Layer 6 of a small transformer language model trained on English Wikipedia (16 layers, counted from 0, width 64).
A neuron's activation on a vector x is SiLU(gate . x) times (in . x), where the dot is the dot product.

Input weights of the MLP neurons that the questions are about. A number n stands for n times 0.0067.
n4 gate: 4 2 1 -9 6 -19 -3 -39 -9 1 -1 -7 40 50 -53 -16 1 -2 -90 41 -3 13 0 4 32 5 28 -12 19 -23 -66 18 6 -2 -5 -13 -8 10 -35 -5 30 29 -9 -29 7 31 38 11 -9 8 -26 28 0 32 -16 7 20 -23 23 12 0 -4 3 -1
n10 gate: -4 -3 -20 14 2 40 -16 23 16 11 6 28 -9 -6 17 8 34 11 39 -31 7 0 14 23 -12 -17 -4 2 -2 -2 19 26 -8 25 -36 -21 11 6 -20 -16 4 44 -50 -10 4 4 -5 35 8 -2 6 -14 2 -22 -8 1 12 -2 19 22 16 -24 -5 -10
n23 gate: 4 24 10 -31 -8 4 -15 -5 15 -18 -28 8 -25 -42 42 10 13 10 10 1 28 -6 -1 -23 4 18 3 1 -33 -3 12 -63 -4 14 5 -41 53 23 24 -9 -24 17 19 11 3 13 14 -3 -24 -31 -6 -2 5 17 32 6 32 -16 15 -32 -8 -11 23 -27
n24 gate: 23 15 6 23 2 -12 18 50 15 23 2 -22 -24 10 -25 6 -10 6 -48 -16 1 8 5 17 43 -4 -36 0 25 6 31 16 -23 5 21 -5 8 -1 -7 1 29 -22 27 -33 15 1 25 -3 3 44 -5 25 -35 0 -7 -20 -20 25 -8 -6 -16 4 29 7
n40 gate: 22 -13 -5 -37 -2 20 -42 0 32 -12 -9 4 20 -24 -8 -10 -3 30 -10 -11 -20 40 6 8 14 -4 12 -1 -16 -28 1 -3 -3 -24 -14 -1 35 -27 -23 9 8 -1 -26 2 -5 7 6 22 -21 -6 16 22 -1 -45 -19 16 33 -9 -27 -9 42 -12 -26 0
n41 gate: -30 3 14 10 -20 29 -3 55 -21 16 -22 -26 16 -5 15 33 13 -62 -54 -2 -19 84 -26 20 28 38 9 16 -29 3 10 -2 -5 -22 -26 16 0 13 5 3 -35 -17 -6 30 43 -15 -30 -12 -33 1 -57 17 -27 15 -19 54 -1 0 -22 27 50 -40 -15 12
n53 gate: 23 -29 -25 -45 -12 45 6 58 2 14 -5 15 17 -5 30 -16 20 13 25 -51 -20 -37 -38 -2 21 39 -6 -26 32 -1 -30 -7 -9 -19 18 -4 -12 61 -14 -16 15 61 -28 -16 -3 2 0 13 18 30 54 -1 21 19 -31 20 -28 12 -19 -16 -29 29 5 18
n54 gate: -27 3 20 -7 -5 2 1 -17 7 10 -23 49 8 13 -21 -12 -1 -4 -5 8 -18 4 -29 39 30 4 -8 -12 15 -50 15 -15 -18 -19 -27 12 0 -22 4 -21 -12 -2 5 -42 32 8 -4 29 -34 3 -69 26 -19 36 -14 -60 29 -22 -11 0 21 -49 24 -34
n62 gate: -8 1 0 -15 -33 -58 -31 -40 -18 29 -8 31 18 -16 14 11 -33 -35 -18 11 -34 -11 6 16 15 32 13 24 -10 -35 -22 -16 36 13 8 32 -7 1 5 -13 18 14 48 -9 -26 60 16 26 5 -6 -8 29 9 -1 27 2 11 12 -3 -13 -1 -2 9 -24
n82 gate: -27 -9 58 -14 -2 -8 31 13 2 -24 -8 19 10 -26 -5 -24 30 -10 -18 21 12 17 16 -2 -21 -62 5 27 6 -81 -9 -5 23 -29 -4 38 -12 -47 22 40 7 -4 -3 9 26 32 32 32 -20 19 -6 41 -45 8 -22 16 -11 -15 -26 -14 -2 -37 28 -42
n137 gate: -15 31 -38 7 -46 22 -22 5 -3 -34 27 8 12 26 10 -49 16 -10 -31 -14 -21 -27 -14 7 24 -34 19 22 37 -83 11 34 -5 -44 -3 14 54 -14 -12 -14 -15 42 8 25 11 6 30 14 15 33 12 -14 -10 -28 -18 19 34 -70 -4 2 26 14 -16 9
n139 gate: 40 -59 19 40 -36 -33 49 35 4 13 12 16 4 5 4 -4 18 -5 -37 -8 -31 1 -12 15 -8 2 23 -9 38 -14 -30 -23 1 4 -21 -1 8 4 -63 -1 -12 -4 26 -7 24 -34 -22 27 -12 -7 2 10 -3 39 3 26 14 26 27 -15 12 25 -20 5
n142 gate: -16 7 7 -1 -24 45 30 32 -6 36 -29 -35 16 -26 14 21 -18 -26 -32 -5 10 -3 27 29 -8 46 -13 -3 26 -31 11 32 1 -15 -42 7 34 1 7 -4 -25 -16 37 8 3 10 -29 10 -31 -6 -38 -41 -3 6 13 -30 -2 -4 19 11 0 -11 18 -16
n157 gate: -5 40 -46 10 -29 -26 -15 -5 -18 -23 33 -27 -56 -12 -28 -19 -45 -13 -24 13 8 14 6 4 -11 -5 18 9 -23 40 27 -65 -18 -9 36 15 52 -53 -30 -2 -48 21 6 28 40 -24 -4 6 -21 -10 9 19 20 12 5 -1 -29 20 6 -43 -2 -8 -4 -5
n169 gate: 17 27 13 27 5 6 23 8 5 29 -32 -27 7 4 -3 -5 45 -46 19 -14 -28 46 9 2 -19 11 -6 12 22 12 16 46 18 7 17 -38 15 7 21 -37 17 -6 38 -24 -16 26 11 56 31 -22 31 -12 -56 -41 26 -13 23 -30 9 -19 -5 19 41 -24
n171 gate: 0 7 -30 21 -10 20 14 34 2 18 0 -10 -29 16 6 -12 -11 -9 -41 6 17 9 -35 15 1 -3 14 21 45 7 26 24 -17 -27 38 -26 47 19 22 -23 -17 -16 2 3 9 2 -32 4 7 14 -2 1 -1 4 3 -10 -25 -11 -36 1 -42 34 8 5
n205 gate: -28 7 16 20 -14 35 16 -12 -4 5 -33 6 1 -28 28 32 12 -2 22 -26 -26 -31 15 18 -29 7 -3 -19 -31 14 -9 -16 11 26 4 20 32 1 -4 -8 -41 10 11 -7 -6 6 15 7 -28 -16 -13 3 23 1 -4 52 11 26 -15 -9 32 -13 -11 36
n208 gate: 23 -8 -10 18 -50 -4 9 -21 -2 26 5 18 -50 0 23 2 -8 -18 -3 39 -20 36 40 16 38 -23 5 53 -34 -10 -11 5 -48 18 22 34 23 -37 24 8 -9 27 0 56 -10 40 -10 -4 -15 2 -32 -12 -42 8 15 -19 -13 6 -9 34 32 -14 36 50
n216 gate: 1 9 -1 -50 -2 15 15 -7 -3 -1 8 -7 -41 16 -3 -13 16 13 -24 23 -5 0 18 -5 20 -3 -5 -41 14 -8 3 -33 5 -20 0 8 30 8 13 27 17 54 -60 -8 -9 28 28 -20 1 -34 -40 -17 10 -16 47 -5 13 27 10 26 -18 -32 -46 -6
n232 gate: 18 16 -41 49 17 49 -13 41 -8 -27 -7 17 12 -37 -25 -7 -58 -20 4 -1 -36 -21 -12 22 -29 14 -10 -37 -34 10 -7 -3 8 22 -29 -2 -10 -30 -4 -50 -23 13 7 13 -4 36 -13 -36 -5 -36 -39 22 7 -19 -31 16 -9 13 16 12 -4 -13 -11 -30
n233 gate: -34 7 -14 19 29 -64 -2 26 -22 -22 -27 22 -45 -5 0 -23 2 14 23 -23 -13 -28 -44 -37 34 38 18 19 26 12 20 13 44 -19 9 7 26 -30 13 -3 2 -6 33 -12 -32 24 -51 34 -7 -19 -43 -3 27 -30 23 10 -23 16 45 -62 22 34 -33 21
n257 gate: 53 -4 -57 -23 4 -39 -11 -32 -3 17 18 12 19 1 -30 -18 53 14 23 -29 14 49 -59 28 39 -27 -14 -32 -53 18 46 -5 -10 -42 -15 -20 -10 -4 -23 -21 22 -31 -95 1 -6 4 -19 67 3 -33 11 17 4 -15 -11 -47 4 -25 17 -11 -5 38 32 21
n271 gate: -3 -23 -16 -12 53 -6 -19 -5 9 31 -15 2 -37 -11 -3 -31 -24 0 -3 -8 -16 -18 -30 -5 -32 4 -6 -27 -19 -26 3 -9 28 -12 23 22 -2 5 4 -6 2 49 -28 7 4 -19 4 -12 2 17 -4 7 -30 25 -14 26 -7 45 -32 -4 8 9 -5 -38
n276 gate: -2 -26 7 -17 58 -27 2 36 -39 -63 25 -37 -11 -6 -3 45 -29 13 -10 4 7 -54 29 15 17 52 -29 -48 -28 -6 -16 -16 39 -23 0 -18 -3 23 14 30 -29 -23 -5 95 4 43 -46 4 3 1 37 -4 29 24 0 -17 45 -12 12 0 15 11 -21 -27
n284 gate: -20 -9 -30 -17 17 11 8 0 -6 23 -24 -22 0 -3 -1 14 -13 3 11 -17 5 4 6 8 0 25 1 -37 -1 2 9 -4 -36 -38 -10 -23 23 -28 -37 10 14 -3 -40 5 -2 3 -27 3 -3 14 7 -17 11 23 -12 14 -13 20 15 26 2 14 -3 16
n290 gate: 12 -14 -16 -26 21 4 -16 33 -29 32 7 27 -15 9 35 4 17 -6 -16 -30 -55 -20 19 11 4 28 14 7 43 -16 5 -9 -33 10 34 -61 23 -28 -9 -23 -52 -21 19 10 8 4 -30 -15 31 36 13 -16 17 17 -30 12 7 -37 -2 -28 47 -6 66 -10
n4 in: -7 23 4 -37 -16 -12 -20 -28 -10 -13 -24 -21 12 11 -18 4 -5 11 -34 13 -22 63 8 3 15 -15 42 14 6 -13 -6 22 44 18 -12 -27 -22 35 -1 15 22 43 -20 -17 -11 -13 5 -16 9 14 -8 -7 -6 -8 38 15 -5 23 3 12 -43 3 -20 -21
n10 in: 2 29 -13 -16 -6 -26 -21 2 3 11 16 16 -18 -1 24 -19 3 50 -7 5 -10 -16 10 -32 20 -17 4 18 -3 -27 4 -3 21 28 -16 -2 -18 -22 -15 5 -35 -31 -4 9 13 -14 -17 21 -22 7 -6 4 -14 21 8 14 -26 -16 14 -33 3 -10 4 -3
n23 in: 10 34 -5 0 8 14 -23 -26 20 -16 -30 -7 0 3 22 -1 12 6 35 -11 13 11 13 1 11 -12 -6 35 -35 1 18 -39 1 1 22 -17 40 27 7 -30 -5 -4 0 -17 3 -22 -2 -8 16 1 -15 3 20 20 13 10 30 -17 -1 12 -3 -16 27 -18
n24 in: -26 -33 6 17 5 20 24 -16 -17 -5 29 1 -2 -5 36 4 25 9 -14 2 -29 -28 -1 4 -29 27 -10 -22 39 13 -17 1 1 13 19 -1 24 3 -21 -13 43 36 -3 11 9 4 -21 -36 21 15 13 -11 25 -14 -14 29 14 -9 19 26 11 23 18 1
n40 in: 3 -2 -13 -26 -9 14 2 -11 41 4 -34 3 3 -18 -17 -3 13 28 -23 19 -17 -2 4 0 29 34 24 0 -19 -6 2 16 -25 -4 -21 -7 15 0 -6 2 -2 -1 -12 -6 29 10 -5 -12 7 14 -14 -11 9 -12 -17 -10 -5 5 -17 -3 35 -7 18 4
n41 in: 5 20 13 33 -25 11 13 47 -32 42 -6 6 3 -23 20 8 -41 -19 -1 13 -15 -1 -12 -13 4 17 -7 -39 33 6 4 -30 -9 13 -47 34 12 16 -30 9 -17 -21 2 3 -4 16 -21 -19 -16 -9 -6 -6 -8 31 46 29 -5 -2 12 29 -21 -23 -13 -24
n53 in: -10 -41 -12 28 30 -27 2 -28 6 11 -25 -11 -13 23 -22 11 -17 -42 26 11 6 -19 -23 -5 -47 19 -26 -21 30 -38 34 -15 3 -10 -24 12 -25 19 13 12 -20 26 -3 3 -13 -9 -1 31 19 5 1 -25 -14 29 42 14 -1 21 -25 7 -35 -8 -18 19
n54 in: -31 -12 -7 9 -13 -3 21 -19 -14 31 -39 21 4 -11 -8 16 -22 -12 2 5 -19 -19 1 29 -6 1 5 17 -12 -2 -4 2 -25 -19 -12 14 0 -19 8 56 35 18 -14 0 -1 6 -20 -58 -25 -16 -19 -2 6 24 7 -35 4 21 -27 38 29 -26 -1 -21
n62 in: -19 -50 39 23 25 -7 -1 -39 1 7 -2 9 25 15 18 -14 0 -17 -29 -17 17 -13 25 26 12 10 11 0 -25 5 29 -13 39 18 -23 11 14 -15 37 -19 20 -27 4 0 -20 19 17 -4 -1 19 12 -17 -70 11 1 -6 -8 -3 -14 -23 -8 -6 -10 -5
n82 in: 13 -37 22 -11 1 18 7 6 -6 -42 -3 35 11 -30 1 46 -24 -27 9 -5 15 8 -12 -27 10 -35 -1 15 24 13 -6 6 9 28 -62 5 -1 28 -2 46 -2 47 -19 -21 -18 -25 -12 -29 9 -44 -28 -38 14 17 24 1 4 17 -28 -10 15 -14 -25 -8
n137 in: 15 36 4 22 5 15 -20 54 -52 9 22 1 33 1 33 1 11 15 -25 -17 12 -19 -10 -10 -6 5 28 42 -30 27 -49 26 -4 9 -12 -5 -38 -10 43 8 36 9 36 42 18 -3 18 22 23 -4 19 31 -28 -4 -11 -15 28 -10 37 7 18 -31 45 -9
n139 in: 1 -10 22 -6 -3 21 20 -37 19 5 23 -14 22 52 28 49 16 -11 15 -21 -17 -21 -1 15 -19 -10 31 19 -1 27 -7 37 -10 -7 -36 14 34 6 -36 -9 -2 -26 -1 18 -9 3 1 14 -43 1 -37 4 -7 -2 -5 16 40 11 15 10 -7 8 26 -7
n142 in: 18 23 -6 -6 12 36 -12 9 -8 24 -5 19 -15 19 -41 -6 -33 -19 1 -10 -2 10 -1 -15 -31 -9 7 10 -3 31 15 5 -6 -2 5 -24 -6 -2 -22 6 8 -1 9 -7 -16 -9 29 -5 -3 -3 19 -15 -10 1 11 1 13 -32 30 -52 43 10 27 9
n157 in: 20 -13 6 -47 5 3 -15 -9 6 -3 45 -12 -12 -10 -18 -8 -30 18 -16 -50 -29 1 1 5 -19 -24 25 37 24 16 11 -11 -10 -34 31 19 7 -1 48 -1 -11 -42 -34 37 -3 40 11 -10 -3 -1 1 4 -54 23 -3 7 -16 -22 11 -32 -11 -10 -3 26
n169 in: 18 -7 38 73 -8 -9 6 -4 31 7 7 -3 12 -39 19 -15 5 -29 18 -19 3 -3 -36 -55 -10 13 -13 -20 -14 -6 2 46 -44 -15 30 -3 -4 32 -14 -3 12 52 -16 14 -11 20 -16 8 -4 34 40 -6 27 -20 -24 23 -35 -5 -21 -14 7 -10 2 -22
n171 in: -33 -19 -42 5 27 -8 -1 -8 -17 -24 7 2 14 16 28 50 -12 3 -10 -4 6 -9 -12 -7 -26 -8 32 -27 -7 -18 35 0 -27 -7 21 -19 12 -5 17 9 -33 -16 -2 -1 3 -36 2 18 0 18 46 -11 -3 15 -14 -28 3 0 -11 -15 9 10 20 4
n205 in: -12 -26 10 -25 1 -16 19 -8 35 5 -11 -26 17 -5 22 41 -7 -17 20 -30 -23 3 6 18 -35 -8 -3 10 29 11 -3 0 5 -19 24 -8 29 21 -20 -25 -26 1 -22 -29 -5 23 7 11 -25 -15 29 30 20 -19 -12 3 7 29 -37 -10 -6 -3 9 20
n208 in: -60 -29 3 -18 -33 8 30 1 -2 7 17 -26 -44 -18 47 13 -2 27 -14 27 -30 -1 30 7 -2 5 -18 36 13 -55 -2 22 21 -9 -15 -31 5 -18 -6 -21 13 25 31 -1 -12 -40 -7 -17 -25 -8 -10 8 -45 16 3 -3 -1 24 23 19 5 -31 -9 -3
n216 in: -14 4 15 -10 4 -1 -20 -15 4 3 10 -28 -10 12 -27 -5 -6 31 37 -1 2 -10 31 -11 -31 -9 -42 34 -6 7 -23 1 32 4 -13 4 30 22 2 17 56 -19 -23 -12 -29 -12 -2 -8 -19 -17 9 -1 -27 9 -2 -5 15 14 2 17 -34 -21 14 -37
n232 in: -10 29 -10 2 3 25 -17 -42 31 -14 2 -24 -6 -17 7 -24 -6 -22 -28 10 -24 4 15 21 -14 41 -15 14 -30 -37 -10 27 -11 -13 -7 26 1 -49 -6 -18 1 -14 8 -6 10 -34 -2 7 1 -43 -27 31 11 45 -6 38 15 11 5 12 -1 -40 21 1
n233 in: -7 -10 6 -10 -7 -15 -24 -28 -16 42 -50 -18 -4 3 -20 3 14 6 47 27 -24 -43 11 24 -16 7 -20 15 20 -10 -24 -26 -35 1 -3 -16 34 12 20 9 9 -64 -60 -9 -33 45 -13 -25 48 10 -27 9 22 7 21 8 -5 10 -51 36 -4 10 -6 0
n257 in: 1 21 -13 46 -15 -27 -43 44 65 -19 6 50 17 13 -33 38 25 -4 -29 -7 -33 -29 6 17 5 52 -23 -34 -15 -17 -2 30 10 14 -42 -47 28 -1 -14 9 -27 -17 3 6 11 -19 -11 4 36 -47 -38 -12 4 -51 -16 4 2 -37 -46 -7 -25 36 -8 -14
n271 in: 6 -2 -1 -23 52 -22 -27 -17 10 9 -9 26 -14 6 -10 14 -24 -7 23 -8 1 8 4 -29 -4 31 -4 -14 -4 -10 45 -14 5 -17 8 0 -8 8 6 6 -11 15 6 10 -13 8 16 -29 -10 -11 15 -2 31 20 -11 8 10 27 17 -11 -5 -33 9 -17
n276 in: 5 -5 -1 13 7 -10 -15 2 -26 16 -32 -17 -7 34 34 -11 18 14 29 47 -23 56 -48 -21 -30 -2 -3 -2 36 12 -33 12 -7 3 26 35 -8 -19 -1 2 -21 -72 -35 72 -12 14 -16 -4 32 -7 -9 17 17 -14 -11 -11 -18 -3 9 14 50 33 7 13
n284 in: -2 2 -31 -20 -8 19 29 13 2 8 -15 11 -23 -3 -40 17 1 20 7 -5 0 7 -2 19 -13 7 -11 -49 -6 -2 2 0 -52 15 -18 -6 -12 12 12 -9 -12 -2 -9 18 -11 17 -26 -26 -23 30 5 14 5 -12 -18 -12 -11 1 17 5 15 10 -12 -2
n290 in: -27 -23 16 6 56 10 -10 -3 -3 -1 1 11 1 -7 46 -6 17 -14 -19 6 -23 -22 -8 -1 4 -15 18 2 49 9 -58 11 27 0 23 15 -2 -23 8 42 26 4 -30 -19 18 15 -28 8 5 -6 17 -13 33 -35 21 15 15 -8 1 -4 4 -12 -15 -21

Each question shows a token from some text and the vector x that enters the MLP there. A number n stands for n times 0.04.

"e": 25 11 -17 -27 -1 -13 -63 -4 12 29 25 45 -7 -38 10 22 41 -6 -3 30 32 -15 64 -24 -53 -29 7 -12 29 18 -19 48 10 -10 28 16 -35 -37 -21 4 9 -28 35 7 -18 -6 11 -10 -10 39 9 -11 -3 -76 -13 -20 -2 30 39 7 -17 22 -25 14
Which three neurons fire most, strongest first? n23, n53, n232

"en": -30 30 12 -10 -12 18 -57 -15 8 25 4 39 50 -19 -19 -18 -20 16 55 32 15 -14 -9 -1 -37 5 10 -32 22 5 -25 26 -16 -37 3 19 -11 -59 24 0 3 -3 15 12 37 -51 -26 -44 1 34 13 -12 4 -9 -4 -58 27 55 -12 36 -2 26 -10 23
The two highest activations, in order: n54, n284

"8": 12 36 27 -31 -30 1 -57 -30 -1 -13 25 9 18 -54 0 4 6 28 32 33 52 -40 -16 0 -29 -9 21 4 32 58 22 16 33 1 36 14 -5 -7 34 -24 -35 -32 59 -23 12 -31 -16 10 44 -6 -8 21 5 -12 24 12 13 26 -3 12 33 -11 8 37
Which neuron lights up most? n23

"ox": 0 42 -18 -8 21 -30 -69 -38 32 25 -20 25 21 -19 1 37 14 13 7 19 19 -28 10 -34 -20 2 50 -28 11 32 -23 17 1 30 16 39 -36 -9 -8 -42 -4 -1 8 -38 22 -37 34 -51 5 -10 43 30 -45 -1 21 -14 18 36 -6 -8 -19 -7 -17 40
Which neuron lights up most? n271

" |": 17 -22 -5 -34 -27 -15 -62 -42 -4 -31 21 -16 0 -11 23 40 -8 24 1 16 49 -11 -12 -6 -9 10 14 -62 29 32 11 16 -24 4 49 9 -5 14 -30 -8 -3 -28 65 2 14 -11 -11 16 29 21 -42 18 -31 -17 11 -22 -21 15 -17 -3 27 4 -22 12
The two highest activations, in order: n276, n216

" ": 22 -32 -8 -31 -27 5 -56 -38 -24 -24 -28 -15 24 -37 14 -28 6 2 41 37 86 -47 5 -20 -35 29 16 -25 22 58 2 32 9 -14 39 26 -2 -33 20 -21 1 -23 26 -16 -3 -26 -16 -16 21 7 -10 -18 -16 -35 5 -6 -17 10 -23 8 -8 -13 -19 32
Which neuron lights up most? n233

"por": -29 37 20 -9 -20 -6 -29 -16 -17 -1 5 36 -27 2 46 -14 -1 -29 18 22 50 -35 33 9 -14 21 -44 -7 7 19 -4 41 -5 -60 -29 -9 -15 21 -46 -49 21 -31 44 20 19 -9 5 -56 -25 34 42 -16 17 -21 -21 -1 26 17 -61 67 26 -4 -11 54
Which three neurons fire most, strongest first? n157, n4, n205

"ister": 4 57 45 -11 -42 -7 -30 -9 15 9 10 26 10 -15 -8 30 -6 38 28 5 40 -49 14 -24 -7 -32 4 -17 28 26 -3 44 -36 -51 13 42 3 31 -23 -57 66 -33 12 33 42 -21 2 -9 12 11 4 -14 15 -10 41 3 26 61 5 5 -29 -17 -10 5
Which neuron lights up most? n216

"ur": -29 6 51 -5 -13 3 -25 20 6 47 1 38 -10 18 4 2 -36 72 3 19 64 -28 -17 -12 -9 -19 -3 -13 -16 69 10 7 -47 -37 -2 -25 -46 78 -57 -8 1 -18 41 24 41 -33 -7 -10 35 29 29 13 -3 3 14 5 -1 15 13 -2 -5 0 -33 13
Which neuron lights up most? n232

"P": 15 19 23 -25 22 -8 -20 -39 28 1 -73 3 18 -32 21 12 40 -9 20 8 50 -9 -8 38 -11 -49 29 -3 25 46 -2 13 1 -3 12 18 -7 -6 7 -48 37 -39 29 -24 -8 -41 -10 23 -3 7 -2 -6 -49 -53 15 18 1 56 -4 28 29 14 -38 0
Which neuron fires most, and how strongly? n205, at about 1.1

"ge": -9 11 24 -16 -21 23 -77 0 12 -7 50 30 -14 -27 15 25 16 28 2 40 28 -22 61 23 -8 -21 -2 -28 38 2 -27 23 -30 29 0 22 -49 -16 -4 -10 26 -47 8 0 24 -25 -20 1 -8 48 47 -31 -41 -6 21 3 -3 -4 -2 15 -17 18 -16 -20
Which neuron lights up most? n10

" a": 2 -43 -12 3 -44 -12 -37 -44 -29 11 -22 48 29 -36 6 -35 5 -4 -34 31 37 -39 0 -1 3 -37 9 -29 44 -1 -7 -10 1 -5 34 7 -28 30 51 -8 1 -45 30 14 -4 -19 6 -36 8 16 -20 1 -7 5 -2 -31 -30 27 -38 26 10 -16 -68 38
Which neuron fires most, and how strongly? n62, at about 1.8

" El": 7 8 7 8 -15 -59 -24 -34 41 35 -13 18 29 -48 4 18 -8 17 -28 28 6 -47 22 -60 -22 -20 54 -17 0 29 1 38 1 8 15 -46 -35 37 -29 -28 -10 -24 28 12 18 -48 -35 -39 15 15 -22 -2 7 -27 30 -20 16 -11 11 22 -43 -41 -13 29
Which neuron lights up most? n4

" he": -26 3 -6 -3 -39 19 -20 -63 -1 -13 -28 58 48 -63 -8 -20 13 -51 2 41 38 -5 11 -1 -21 15 -2 -8 57 38 38 35 4 -41 41 20 -29 6 -16 -5 3 -19 28 1 -6 -34 -10 4 -28 -28 14 19 -20 25 -12 5 0 -2 -12 3 -28 -23 -55 -23
Which neuron fires most, and how strongly? n54, at about 1.1

" elect": 31 6 18 -9 -27 -12 -26 -4 5 19 -27 27 32 -46 -25 41 -16 28 6 40 44 -2 -12 -4 -13 1 6 -7 46 -1 25 -11 41 -13 3 -8 -53 3 22 -95 46 -12 37 15 58 -16 24 -25 26 -38 41 -13 -8 27 11 15 -4 43 10 32 -29 -38 0 -7
Which neuron fires most, and how strongly? n290, at about 0.39

"ow": -39 28 19 -11 -26 -28 -24 -28 15 5 14 26 9 -11 47 -22 22 40 34 73 8 -17 12 -5 -6 -1 -17 -39 46 40 6 10 24 -25 6 25 -38 -30 -27 -19 37 -22 31 -13 70 -12 -29 16 2 37 14 6 1 6 -3 -16 17 13 -23 51 -52 5 -2 36
Which neuron fires most, and how strongly? n142, at about 0.83

" T": 58 -36 12 -37 -4 -36 -22 -62 63 7 -18 31 19 -46 24 -1 -33 25 23 58 41 -47 -14 -4 -23 23 -1 -22 40 13 -10 -2 8 -33 34 3 -29 -30 13 -36 25 -10 36 -26 -19 -20 3 -2 14 22 -21 4 -21 -26 2 0 14 9 7 11 -15 -28 -36 14
The two highest activations, in order: n62, n271

".": 13 -1 2 -35 -28 -19 -60 -12 1 -54 -7 8 6 -6 17 25 -28 10 22 25 26 -26 -4 10 -15 52 25 -32 39 55 -4 8 14 -31 42 4 -23 20 -45 -33 -12 -45 38 15 -5 -18 -1 -23 26 32 -44 0 -38 -35 -31 -42 -18 1 14 1 40 -7 -16 1
Which neuron fires most, and how strongly? n276, at about 3.7

"R": 53 33 34 -19 11 -22 -36 -25 10 13 -69 14 -3 -39 31 59 19 2 9 23 12 -24 9 11 -11 -30 -11 -6 16 56 -46 40 -29 -18 6 6 -13 31 -16 -37 19 -10 17 -19 -22 -31 -6 -18 -9 51 -44 12 -21 -30 10 32 13 8 -16 18 30 -4 -33 29
Which neuron lights up most? n205

"ct": 3 29 -41 -2 -2 0 -52 18 2 -18 -45 18 24 -6 18 46 32 4 24 49 34 -26 -29 9 -54 -14 22 4 83 -19 4 4 25 6 29 7 -15 -20 -33 -72 38 -19 29 -2 41 -26 -3 -10 28 42 45 -35 5 -7 -2 -5 -44 -2 -14 -4 3 8 -10 35
Which three neurons fire most, strongest first? n171, n53, n290

"le": 24 0 13 -1 47 -48 -51 14 43 0 18 32 32 -19 8 18 31 3 11 35 49 -18 59 14 -46 -19 -12 10 2 48 23 32 -36 17 34 -13 -3 26 -10 3 -26 -43 41 6 -6 -10 -18 -30 -29 4 -25 -29 -27 4 54 -5 -20 -9 26 -41 2 24 -37 4
Which neuron lights up most? n232

"7": 11 46 17 -25 -17 24 -59 -22 -9 4 22 21 8 -48 -11 -4 35 10 13 35 49 -45 -17 -1 4 -23 12 10 38 70 13 21 29 -16 49 -6 15 -14 8 -12 5 -35 59 -11 -10 -32 -6 -10 0 -35 -15 17 9 -18 1 -6 -3 -3 -2 14 20 17 24 61
Which neuron fires most, and how strongly? n53, at about 0.8

"ot": 37 33 45 -27 20 -79 -32 -27 25 10 -7 -11 -41 10 18 11 1 33 -35 45 16 2 -12 17 -23 -5 -9 -16 45 21 0 -1 38 13 41 62 -34 0 -3 -56 28 -17 66 -17 32 -27 19 -42 -25 10 -7 29 -32 -36 -14 -14 20 15 -14 -23 -26 -12 -1 36
Which three neurons fire most, strongest first? n62, n4, n271

"el": 6 71 12 2 8 24 -26 29 36 25 36 24 38 -46 21 16 -3 -19 -4 27 27 -39 24 -21 -37 -40 28 0 30 18 -23 59 -13 31 4 -3 -8 3 -22 3 53 -11 17 4 4 -37 -51 -45 -31 12 5 -44 -11 -42 5 -24 -3 23 -2 41 -11 3 -6 3
Which neuron lights up most? n53

"\n\n": 29 -27 -3 -49 -17 -23 -1 -34 -17 0 38 42 9 -52 15 -10 24 7 33 -28 22 -18 11 4 -23 30 29 -23 17 36 -11 3 -1 -46 20 -20 15 26 -10 -56 -9 -4 29 -2 33 -31 4 4 -16 41 -18 15 -49 4 -5 -22 -4 40 2 55 14 -9 -66 27
Which neuron lights up most? n139

" L": 51 -12 -35 -8 5 -4 -21 -52 52 5 28 12 0 -66 24 39 -2 -2 22 33 23 -42 0 2 -23 -28 36 -14 39 34 -16 13 14 -15 37 -43 -21 1 28 -28 -3 -36 42 -6 -18 -45 -18 -20 -3 3 -25 20 -8 -29 41 -16 -15 -4 -15 13 -23 -24 6 48
Which neuron fires most, and how strongly? n171, at about 0.84

" ab": -39 -34 20 -13 0 -36 -12 -24 6 -3 -11 24 16 -50 -11 20 21 3 -3 5 75 -6 9 -5 21 -25 43 -13 33 26 -8 -2 36 -48 -59 -1 -52 26 -2 -73 17 -22 21 -37 14 -28 12 -23 25 2 14 40 -23 1 -25 -23 -1 -6 16 11 -39 -53 -50 27
Which three neurons fire most, strongest first? n4, n82, n276

"1": 14 5 9 -30 -40 -20 -59 -43 -32 5 11 42 -9 -12 -5 14 7 41 14 62 43 -23 55 -7 -10 -31 30 -4 29 44 22 40 14 -34 31 7 -12 -37 -7 15 -15 -12 50 -39 19 -31 8 -31 -17 10 -1 25 -10 -31 -8 -2 21 3 1 38 44 -8 -7 27
Which neuron fires most, and how strongly? n208, at about 1.2

" of": -18 37 8 -7 -30 -10 -62 -30 -20 -3 -2 37 -12 -15 4 22 12 12 -26 10 24 -15 16 -43 -24 -16 18 -32 41 7 0 9 22 -18 10 -29 -12 -57 -6 -61 -35 -24 -1 -24 60 -34 -17 -7 14 -12 -49 -33 -36 -24 8 -2 5 21 24 46 -30 -19 -22 35
Which three neurons fire most, strongest first? n169, n232, n10

" f": 47 -40 7 -20 -9 16 7 -47 6 -3 -7 13 1 -35 23 21 -16 -2 -12 45 65 4 9 23 -20 -14 15 -24 43 69 7 30 8 -20 -35 -25 -14 17 23 -32 -31 -35 34 -6 45 -18 -32 -6 -2 -33 18 -15 -25 -2 16 -52 -63 -6 -10 13 -14 -7 -22 2
Which neuron fires most, and how strongly? n171, at about 1.5

"ri": -6 -10 8 -12 39 -32 -24 -14 -21 10 -26 35 -7 -7 -44 1 -17 23 -23 16 47 -40 8 -41 -43 -11 5 -30 2 31 -18 42 -39 -6 19 3 -16 -24 -54 -55 18 -28 -13 6 -9 -11 -34 -45 34 28 26 91 -7 4 39 -11 -43 34 -21 -14 -17 13 -11 0
Which neuron lights up most? n284

"ation": 8 44 -7 -6 15 -29 -73 -4 2 2 -2 43 -8 -47 2 3 69 22 51 34 29 -28 41 15 -44 -17 -15 -37 22 17 -3 26 8 -26 -35 -7 -36 -8 -8 -26 -15 -29 43 -27 22 -4 18 -19 1 1 37 -37 -1 3 -5 -7 -13 29 21 36 -7 6 -29 21
The two highest activations, in order: n10, n157

"w": -5 3 1 -14 -32 47 -42 -22 53 18 -16 31 1 -26 43 -7 57 5 -12 38 29 -35 -10 9 -82 -18 -35 -17 87 40 -3 10 -25 -27 20 31 -10 52 -12 10 21 -3 15 -22 26 -22 -10 -23 20 42 11 5 3 -20 -19 -7 -21 1 16 -7 -24 8 8 12
Which neuron lights up most? n53